Layer 2 of a small transformer language model trained on English Wikipedia (8 layers, counted from 0, width 96).
A neuron adds its activation times its output weights to the MLP's output. To switch it off is to set its activation to zero at one token and run the rest of the model.

Output weights of the MLP neurons that the questions are about. A number n stands for (n - 500) times 0.00063.
n6: 518,426,536,338,617,653,357,697,684,268,552,482,453,535,349,469,299,576,557,565,539,563,519,355,343,461,542,686,226,489,357,470,826,507,789,653,509,568,687,597,608,403,512,485,518,341,474,461,482,496,362,615,607,553,516,413,313,377,495,452,497,311,486,108,451,470,445,714,574,425,622,401,420,497,423,311,601,609,406,382,414,620,453,566,490,514,974,427,479,416,423,711,342,776,818,617
n40: 551,397,551,503,411,289,438,525,601,406,404,481,553,442,773,438,350,563,454,401,599,651,510,408,680,624,397,501,474,515,440,371,305,405,476,680,587,477,619,345,392,726,514,650,532,466,300,598,486,602,627,612,495,591,578,433,536,540,629,345,523,651,435,811,441,387,551,405,458,665,666,477,510,676,427,408,477,532,565,525,484,544,529,386,380,451,392,334,375,489,422,403,499,502,472,497
n49: 381,513,512,546,538,316,475,487,542,545,420,395,362,526,609,321,390,554,446,562,446,522,568,573,578,526,562,496,701,356,451,379,446,400,541,563,455,306,612,665,511,509,455,662,444,647,588,453,395,428,422,462,488,402,513,432,623,535,675,477,633,484,442,484,556,627,627,369,423,400,494,421,594,601,590,610,378,530,558,515,437,449,368,628,644,576,646,384,438,309,669,505,479,503,562,238
n82: 494,362,712,568,672,488,432,680,585,472,571,448,589,517,448,386,411,664,494,484,512,384,644,468,556,435,330,497,381,619,678,597,453,349,528,509,417,469,399,456,448,482,486,322,592,429,557,420,506,491,515,496,486,667,609,520,461,435,533,630,448,578,534,388,553,419,664,501,575,542,393,493,361,453,376,471,726,490,479,410,648,465,480,474,319,571,367,573,536,598,419,378,502,480,671,460
n99: 434,466,600,392,416,441,489,394,541,739,561,542,287,610,447,669,565,553,500,497,585,796,685,428,537,453,598,597,383,441,527,341,415,575,386,598,492,324,477,517,321,655,541,503,535,535,536,692,583,300,487,450,388,475,521,548,465,494,364,537,570,497,489,427,548,516,473,484,422,550,695,684,623,522,605,557,556,421,520,473,459,461,383,570,487,432,375,587,418,638,351,505,508,387,397,442
n104: 486,647,475,691,587,372,453,313,664,702,437,443,512,635,477,365,562,690,517,379,337,588,587,518,479,558,587,553,512,689,438,435,474,376,566,573,500,383,497,461,483,501,435,343,433,534,490,542,540,364,466,471,620,432,512,295,583,621,417,631,571,652,546,761,466,682,454,551,455,592,515,353,508,589,437,385,484,369,552,507,443,707,465,334,475,542,572,250,316,355,556,615,375,387,472,453
n108: 466,292,314,472,439,390,380,507,424,693,352,377,382,481,786,344,663,426,634,259,700,381,710,458,634,570,548,392,594,466,378,477,644,596,626,589,493,555,526,329,433,472,410,437,430,516,529,388,451,447,600,515,335,394,627,538,570,550,592,631,538,448,301,524,420,455,570,619,654,315,575,434,476,584,473,599,610,643,597,458,583,604,338,539,473,687,637,470,444,467,331,626,463,506,561,566
n144: 419,489,485,474,565,389,490,329,512,432,557,673,459,554,555,555,570,513,484,539,511,608,483,511,526,452,530,582,274,509,376,371,514,589,520,425,569,541,489,561,389,495,429,434,531,433,427,335,450,548,651,440,514,540,548,525,395,544,569,552,599,425,482,467,452,568,507,495,513,550,432,641,534,348,712,435,581,515,494,548,592,700,426,557,524,518,399,492,521,495,325,385,502,570,505,471
n145: 629,370,708,462,498,531,591,632,274,443,432,472,662,421,543,278,349,536,433,395,446,632,294,455,491,542,448,497,594,553,352,360,654,512,559,636,346,444,528,595,472,577,545,664,638,553,448,489,715,386,512,324,644,548,380,519,689,654,306,155,747,467,533,310,679,477,670,559,383,502,406,452,340,642,537,449,566,478,448,326,549,473,461,470,708,360,629,477,528,533,602,328,375,685,396,529
n154: 754,628,337,654,496,449,654,667,416,353,638,391,432,474,590,294,397,813,360,583,393,416,553,464,736,515,563,459,695,607,512,593,349,473,317,477,576,422,658,425,516,753,456,576,460,626,363,585,255,561,410,676,505,305,668,521,282,513,478,387,440,706,425,344,532,456,467,271,569,625,441,557,471,482,502,581,422,585,591,379,535,446,441,459,364,651,549,483,459,681,474,458,341,545,514,364
n158: 556,353,505,591,529,438,509,610,295,373,608,401,668,680,422,473,378,595,291,649,406,411,469,476,541,516,565,542,554,509,271,363,262,487,540,581,294,553,460,675,624,597,584,400,546,526,666,532,579,393,611,567,415,259,419,572,632,547,664,494,529,549,578,445,584,319,495,417,278,474,510,549,318,327,673,455,434,658,390,479,641,622,527,518,689,468,410,516,495,474,474,539,558,489,504,471

Each question names a token from some text and the token that comes next. It shows the activations a of the neurons there, in the order above. A number n stands for (n - 500) times 0.005.

Then comes g, the gradient of the next token's log-probability with respect to the MLP's output, scaled to length 1. A neuron's effect is roughly proportional to its activation times (output weights . g). A number n stands for (n - 500) times 0.00094.

",", then "0"
a: 466,490,467,507,466,491,466,600,497,485,471
g: 492,568,289,530,439,313,516,298,611,503,344,431,551,533,416,636,476,658,662,392,634,614,357,325,379,575,465,469,302,457,532,711,502,498,524,470,388,447,392,637,354,400,450,461,602,573,411,507,621,451,568,613,302,531,564,668,365,572,457,559,798,610,380,589,493,639,398,433,478,514,423,507,394,470,475,620,559,462,501,512,555,525,397,646,509,531,248,560,570,740,596,505,359,498,699,441
Which neuron, switched off, raises the next token's probability most? n99

" Phil", then "lip"
a: 487,612,467,527,582,466,572,472,504,516,466
g: 427,408,418,686,535,724,585,457,419,590,249,509,414,537,449,482,498,370,479,572,368,519,459,575,474,593,455,439,196,548,568,696,340,522,352,534,614,638,565,248,345,584,655,434,340,535,356,684,583,657,526,455,308,619,556,464,545,546,517,450,383,536,572,523,531,527,505,554,608,498,517,548,657,478,286,548,566,540,412,486,476,524,510,448,444,466,464,562,345,530,401,474,753,383,480,795
Switching off which neuron hurts the next token most? n40

"s", then "ors"
a: 500,498,500,480,473,468,584,490,468,500,475
g: 545,532,590,498,620,497,346,357,430,545,317,449,551,483,416,585,542,578,566,464,429,370,584,632,544,570,529,466,658,508,577,548,394,605,592,533,375,543,795,619,527,415,569,635,443,376,401,369,468,397,766,433,311,340,579,813,529,487,669,338,296,416,454,491,595,596,414,377,702,508,544,550,437,445,559,583,615,403,585,317,456,331,453,601,422,455,481,607,514,490,340,469,274,541,473,561
Which two neurons, each switched off alone, lower its probability most, in order? n108, n104

"bird", then " in"
a: 499,625,485,670,581,501,479,467,532,491,559
g: 514,334,424,549,420,516,390,564,488,483,327,383,619,436,603,526,448,709,335,482,433,458,618,297,561,527,437,321,379,690,428,523,530,772,497,559,411,518,400,538,500,542,632,365,634,458,547,425,569,441,584,333,488,534,373,569,498,543,634,742,500,448,360,516,220,600,575,336,521,253,500,631,462,499,529,700,691,606,350,512,537,653,546,605,480,604,499,463,413,415,557,409,434,621,662,435
Switching off which neuron hurts the next token most? n82

"red", then "g"
a: 489,472,478,530,498,469,496,589,482,496,466
g: 418,748,512,464,435,312,400,602,390,562,519,424,567,748,466,500,431,539,612,444,497,513,452,410,460,406,368,484,161,632,463,579,552,508,566,416,454,445,509,568,362,515,519,501,634,621,471,353,549,594,517,614,259,409,585,511,469,556,489,276,662,412,461,422,319,439,643,524,641,540,439,783,450,530,418,393,584,451,611,507,577,610,504,514,472,594,372,621,372,727,427,466,719,604,352,499
Switching off which neuron hurts the next token most? n144

" ten", then "s"
a: 471,495,469,650,495,495,475,478,654,500,493
g: 623,568,472,488,569,386,477,411,403,401,819,585,518,550,449,517,437,385,235,538,441,534,526,469,469,512,531,711,651,409,612,495,413,404,511,538,420,479,394,664,578,561,629,527,401,664,411,637,452,427,523,441,589,443,333,305,652,634,585,436,510,463,641,614,739,355,547,463,423,645,550,559,532,288,352,594,377,263,427,358,576,472,381,625,610,424,527,562,533,431,648,574,570,414,383,326
Which neuron, switched off, raises the next token's probability most? n82

" Street", then " Theatre"
a: 486,659,593,697,753,486,487,479,621,470,822
g: 461,390,502,424,678,369,516,409,718,566,533,485,295,462,441,767,586,354,470,431,427,497,629,557,493,336,642,273,411,438,423,535,441,429,487,472,485,353,526,495,438,506,304,339,359,752,581,431,484,571,474,572,393,314,633,363,596,547,478,425,524,659,536,464,375,503,620,554,573,660,518,589,609,639,539,213,523,414,417,342,686,625,598,582,579,615,520,519,623,547,415,604,551,385,565,550
Switching off which neuron hurts the next token most? n99

" City", then " Mar"
a: 500,491,513,619,578,489,731,490,739,549,942
g: 533,557,446,511,527,534,488,464,340,493,530,705,351,354,521,693,452,483,513,480,518,479,613,704,196,495,361,667,452,328,475,411,671,534,492,610,437,366,641,556,261,588,525,414,414,564,593,402,667,634,553,461,691,424,452,648,532,534,661,418,403,670,614,389,299,504,538,436,299,523,430,500,318,594,534,472,387,485,487,580,649,563,633,610,551,336,576,469,415,524,270,446,466,610,552,454
Which neuron, switched off, raises the next token's probability most? n108

"tis", then "ed"
a: 487,487,499,531,543,497,480,495,476,500,497
g: 653,428,510,454,630,537,503,361,585,319,699,245,547,297,481,397,408,667,425,557,528,608,629,648,572,534,431,387,666,526,661,276,442,540,443,614,586,480,778,446,523,437,552,683,426,325,434,396,410,321,460,657,439,520,497,606,213,477,518,451,540,593,479,565,517,555,571,357,389,616,651,495,517,616,594,342,476,387,432,388,596,327,598,489,416,453,415,547,441,534,601,539,592,447,506,576
Switching off which neuron hurts the next token most? n108

"bar", then " was"
a: 500,499,498,643,497,472,494,482,497,495,632
g: 602,565,247,744,554,614,347,613,551,369,534,280,424,501,522,444,527,418,338,353,435,568,509,454,668,539,643,419,691,514,469,281,401,529,481,528,584,528,280,530,541,471,706,348,624,514,473,541,705,432,525,469,421,501,544,512,765,450,462,667,637,573,421,492,495,572,454,523,459,409,497,540,566,342,466,601,386,529,476,576,637,498,519,440,514,397,634,398,508,122,631,448,435,510,501,524
Which neuron, switched off, raises the next token's probability most? n82

" Ab", then "original"
a: 466,496,467,493,505,468,479,495,487,504,482
g: 463,622,508,457,429,517,701,322,625,412,565,455,512,541,544,361,585,429,292,431,576,669,704,666,513,511,341,424,502,359,460,530,454,490,446,589,595,507,561,553,424,517,550,543,503,408,565,529,493,429,593,511,336,474,433,669,591,250,611,534,569,497,276,353,667,432,656,629,407,416,593,399,376,311,336,686,350,724,654,366,518,369,621,431,400,612,519,422,656,531,573,466,631,338,501,533
Switching off which neuron hurts the next token most? n104

" they", then " met"
a: 467,477,466,563,477,480,473,648,488,469,490
g: 453,425,651,512,629,334,711,396,463,300,393,607,565,583,319,627,338,321,570,650,426,401,632,420,502,310,548,440,334,509,503,457,401,657,505,469,588,624,585,478,379,377,476,538,509,576,669,563,460,447,495,705,411,566,591,318,348,538,597,307,667,571,472,537,591,401,470,579,403,526,461,581,555,604,470,499,575,501,481,485,593,554,523,443,483,291,464,656,256,594,381,401,475,535,770,647
Switching off which neuron hurts the next token most? n144

"ome", then "ga"
a: 499,497,474,537,630,498,468,496,650,491,643
g: 343,671,463,494,538,552,479,646,386,623,476,591,467,388,360,560,554,216,717,470,393,416,576,530,337,627,378,514,376,503,490,627,488,390,681,531,688,544,568,526,459,482,469,386,464,649,481,554,636,685,562,392,424,456,372,448,303,462,434,312,598,611,350,620,612,545,477,394,396,671,548,493,632,356,323,294,303,388,680,621,472,644,489,492,523,428,472,544,461,688,534,516,567,594,492,560
Which neuron, switched off, raises the next token's probability most? n158

" \\", then "ome"
a: 497,466,484,529,800,497,660,466,566,625,600
g: 562,620,493,606,658,484,560,255,419,597,514,459,451,460,674,474,562,370,631,608,485,335,481,816,383,541,324,616,604,478,415,343,535,259,415,347,528,439,584,382,505,753,504,551,449,528,413,386,464,515,562,469,704,537,422,328,597,364,524,602,544,439,435,517,272,505,454,680,516,533,589,651,426,455,430,631,541,450,423,609,529,565,312,280,580,523,500,552,434,450,703,457,542,428,486,616
Which neuron, switched off, raises the next token's probability most? n99

" arrived", then " at"
a: 478,467,629,526,485,467,471,937,498,473,471
g: 519,445,448,435,625,578,449,499,713,467,414,574,163,625,549,539,437,535,407,664,540,425,423,350,314,386,512,220,557,493,575,624,615,416,455,446,567,483,494,511,454,502,418,409,459,439,805,601,405,408,409,558,629,653,499,531,697,609,412,448,496,526,541,384,319,465,328,320,549,611,446,471,453,428,492,512,537,674,618,493,554,437,387,490,478,543,406,414,597,540,495,626,815,663,442,617
Which neuron, switched off, raises the next token's probability most? n144

" ", then "2"
a: 492,474,482,486,476,468,485,498,466,467,466
g: 524,633,568,176,561,541,405,312,423,577,605,635,618,493,494,617,609,462,425,349,460,484,537,434,492,502,473,548,515,651,596,394,500,585,509,356,550,422,237,556,463,376,639,461,347,329,328,279,555,509,454,510,487,327,503,750,524,474,594,703,400,356,347,489,392,650,567,556,485,445,510,609,244,534,535,486,611,561,445,540,488,623,681,606,517,411,418,560,439,718,618,479,513,558,608,562
Switching off which neuron hurts the next token most? n154

"long", then " Har"
a: 471,514,862,631,636,742,499,487,469,471,477
g: 409,569,648,378,540,641,383,312,568,469,400,417,361,507,496,473,664,350,576,541,626,560,530,518,507,421,506,511,714,571,437,518,722,518,518,555,394,490,678,410,432,568,406,359,636,596,490,347,417,337,249,407,430,645,561,628,680,585,628,557,366,664,435,423,446,492,586,377,468,340,629,511,421,446,376,505,484,506,467,480,497,508,682,765,552,366,606,491,287,580,577,435,307,552,642,366
Switching off which neuron hurts the next token most? n49

"s", then " police"
a: 500,478,499,477,469,473,595,468,494,489,491
g: 352,479,558,398,635,550,445,420,491,619,594,449,569,257,488,636,280,501,573,429,599,512,502,624,448,524,601,586,626,623,432,574,477,577,474,481,356,765,775,414,343,565,494,611,552,426,154,534,606,409,491,404,401,525,524,642,601,757,348,314,570,520,473,518,496,385,506,568,410,352,400,574,493,647,609,350,663,504,446,494,588,537,438,357,541,403,583,408,527,530,348,465,436,414,605,446
Switching off which neuron hurts the next token most? n108

" ", then "d"
a: 499,490,471,637,477,466,485,496,552,473,480
g: 453,401,553,712,441,444,450,480,549,372,535,579,367,540,500,350,624,585,474,377,584,435,646,536,581,356,446,436,386,463,577,443,550,548,437,500,702,766,582,476,382,514,639,364,623,555,500,667,678,388,530,612,728,641,525,377,474,536,241,598,434,418,608,467,343,599,588,519,513,544,633,338,460,340,536,533,619,266,440,731,575,509,306,546,488,467,487,469,440,456,263,408,342,538,465,500
Switching off which neuron hurts the next token most? n82

" the", then " Wind"
a: 586,538,475,475,506,646,466,491,466,483,481
g: 379,458,459,599,694,397,365,396,479,628,381,300,441,456,526,469,590,281,477,680,538,658,441,440,384,412,609,522,330,482,554,520,569,661,611,724,307,375,289,659,506,412,503,426,475,433,597,598,492,410,649,429,592,497,372,552,481,442,451,555,525,614,446,614,552,509,625,580,429,455,439,298,517,630,412,569,620,504,391,700,469,738,435,708,463,507,433,360,437,443,660,431,675,336,478,588
Switching off which neuron hurts the next token most? n104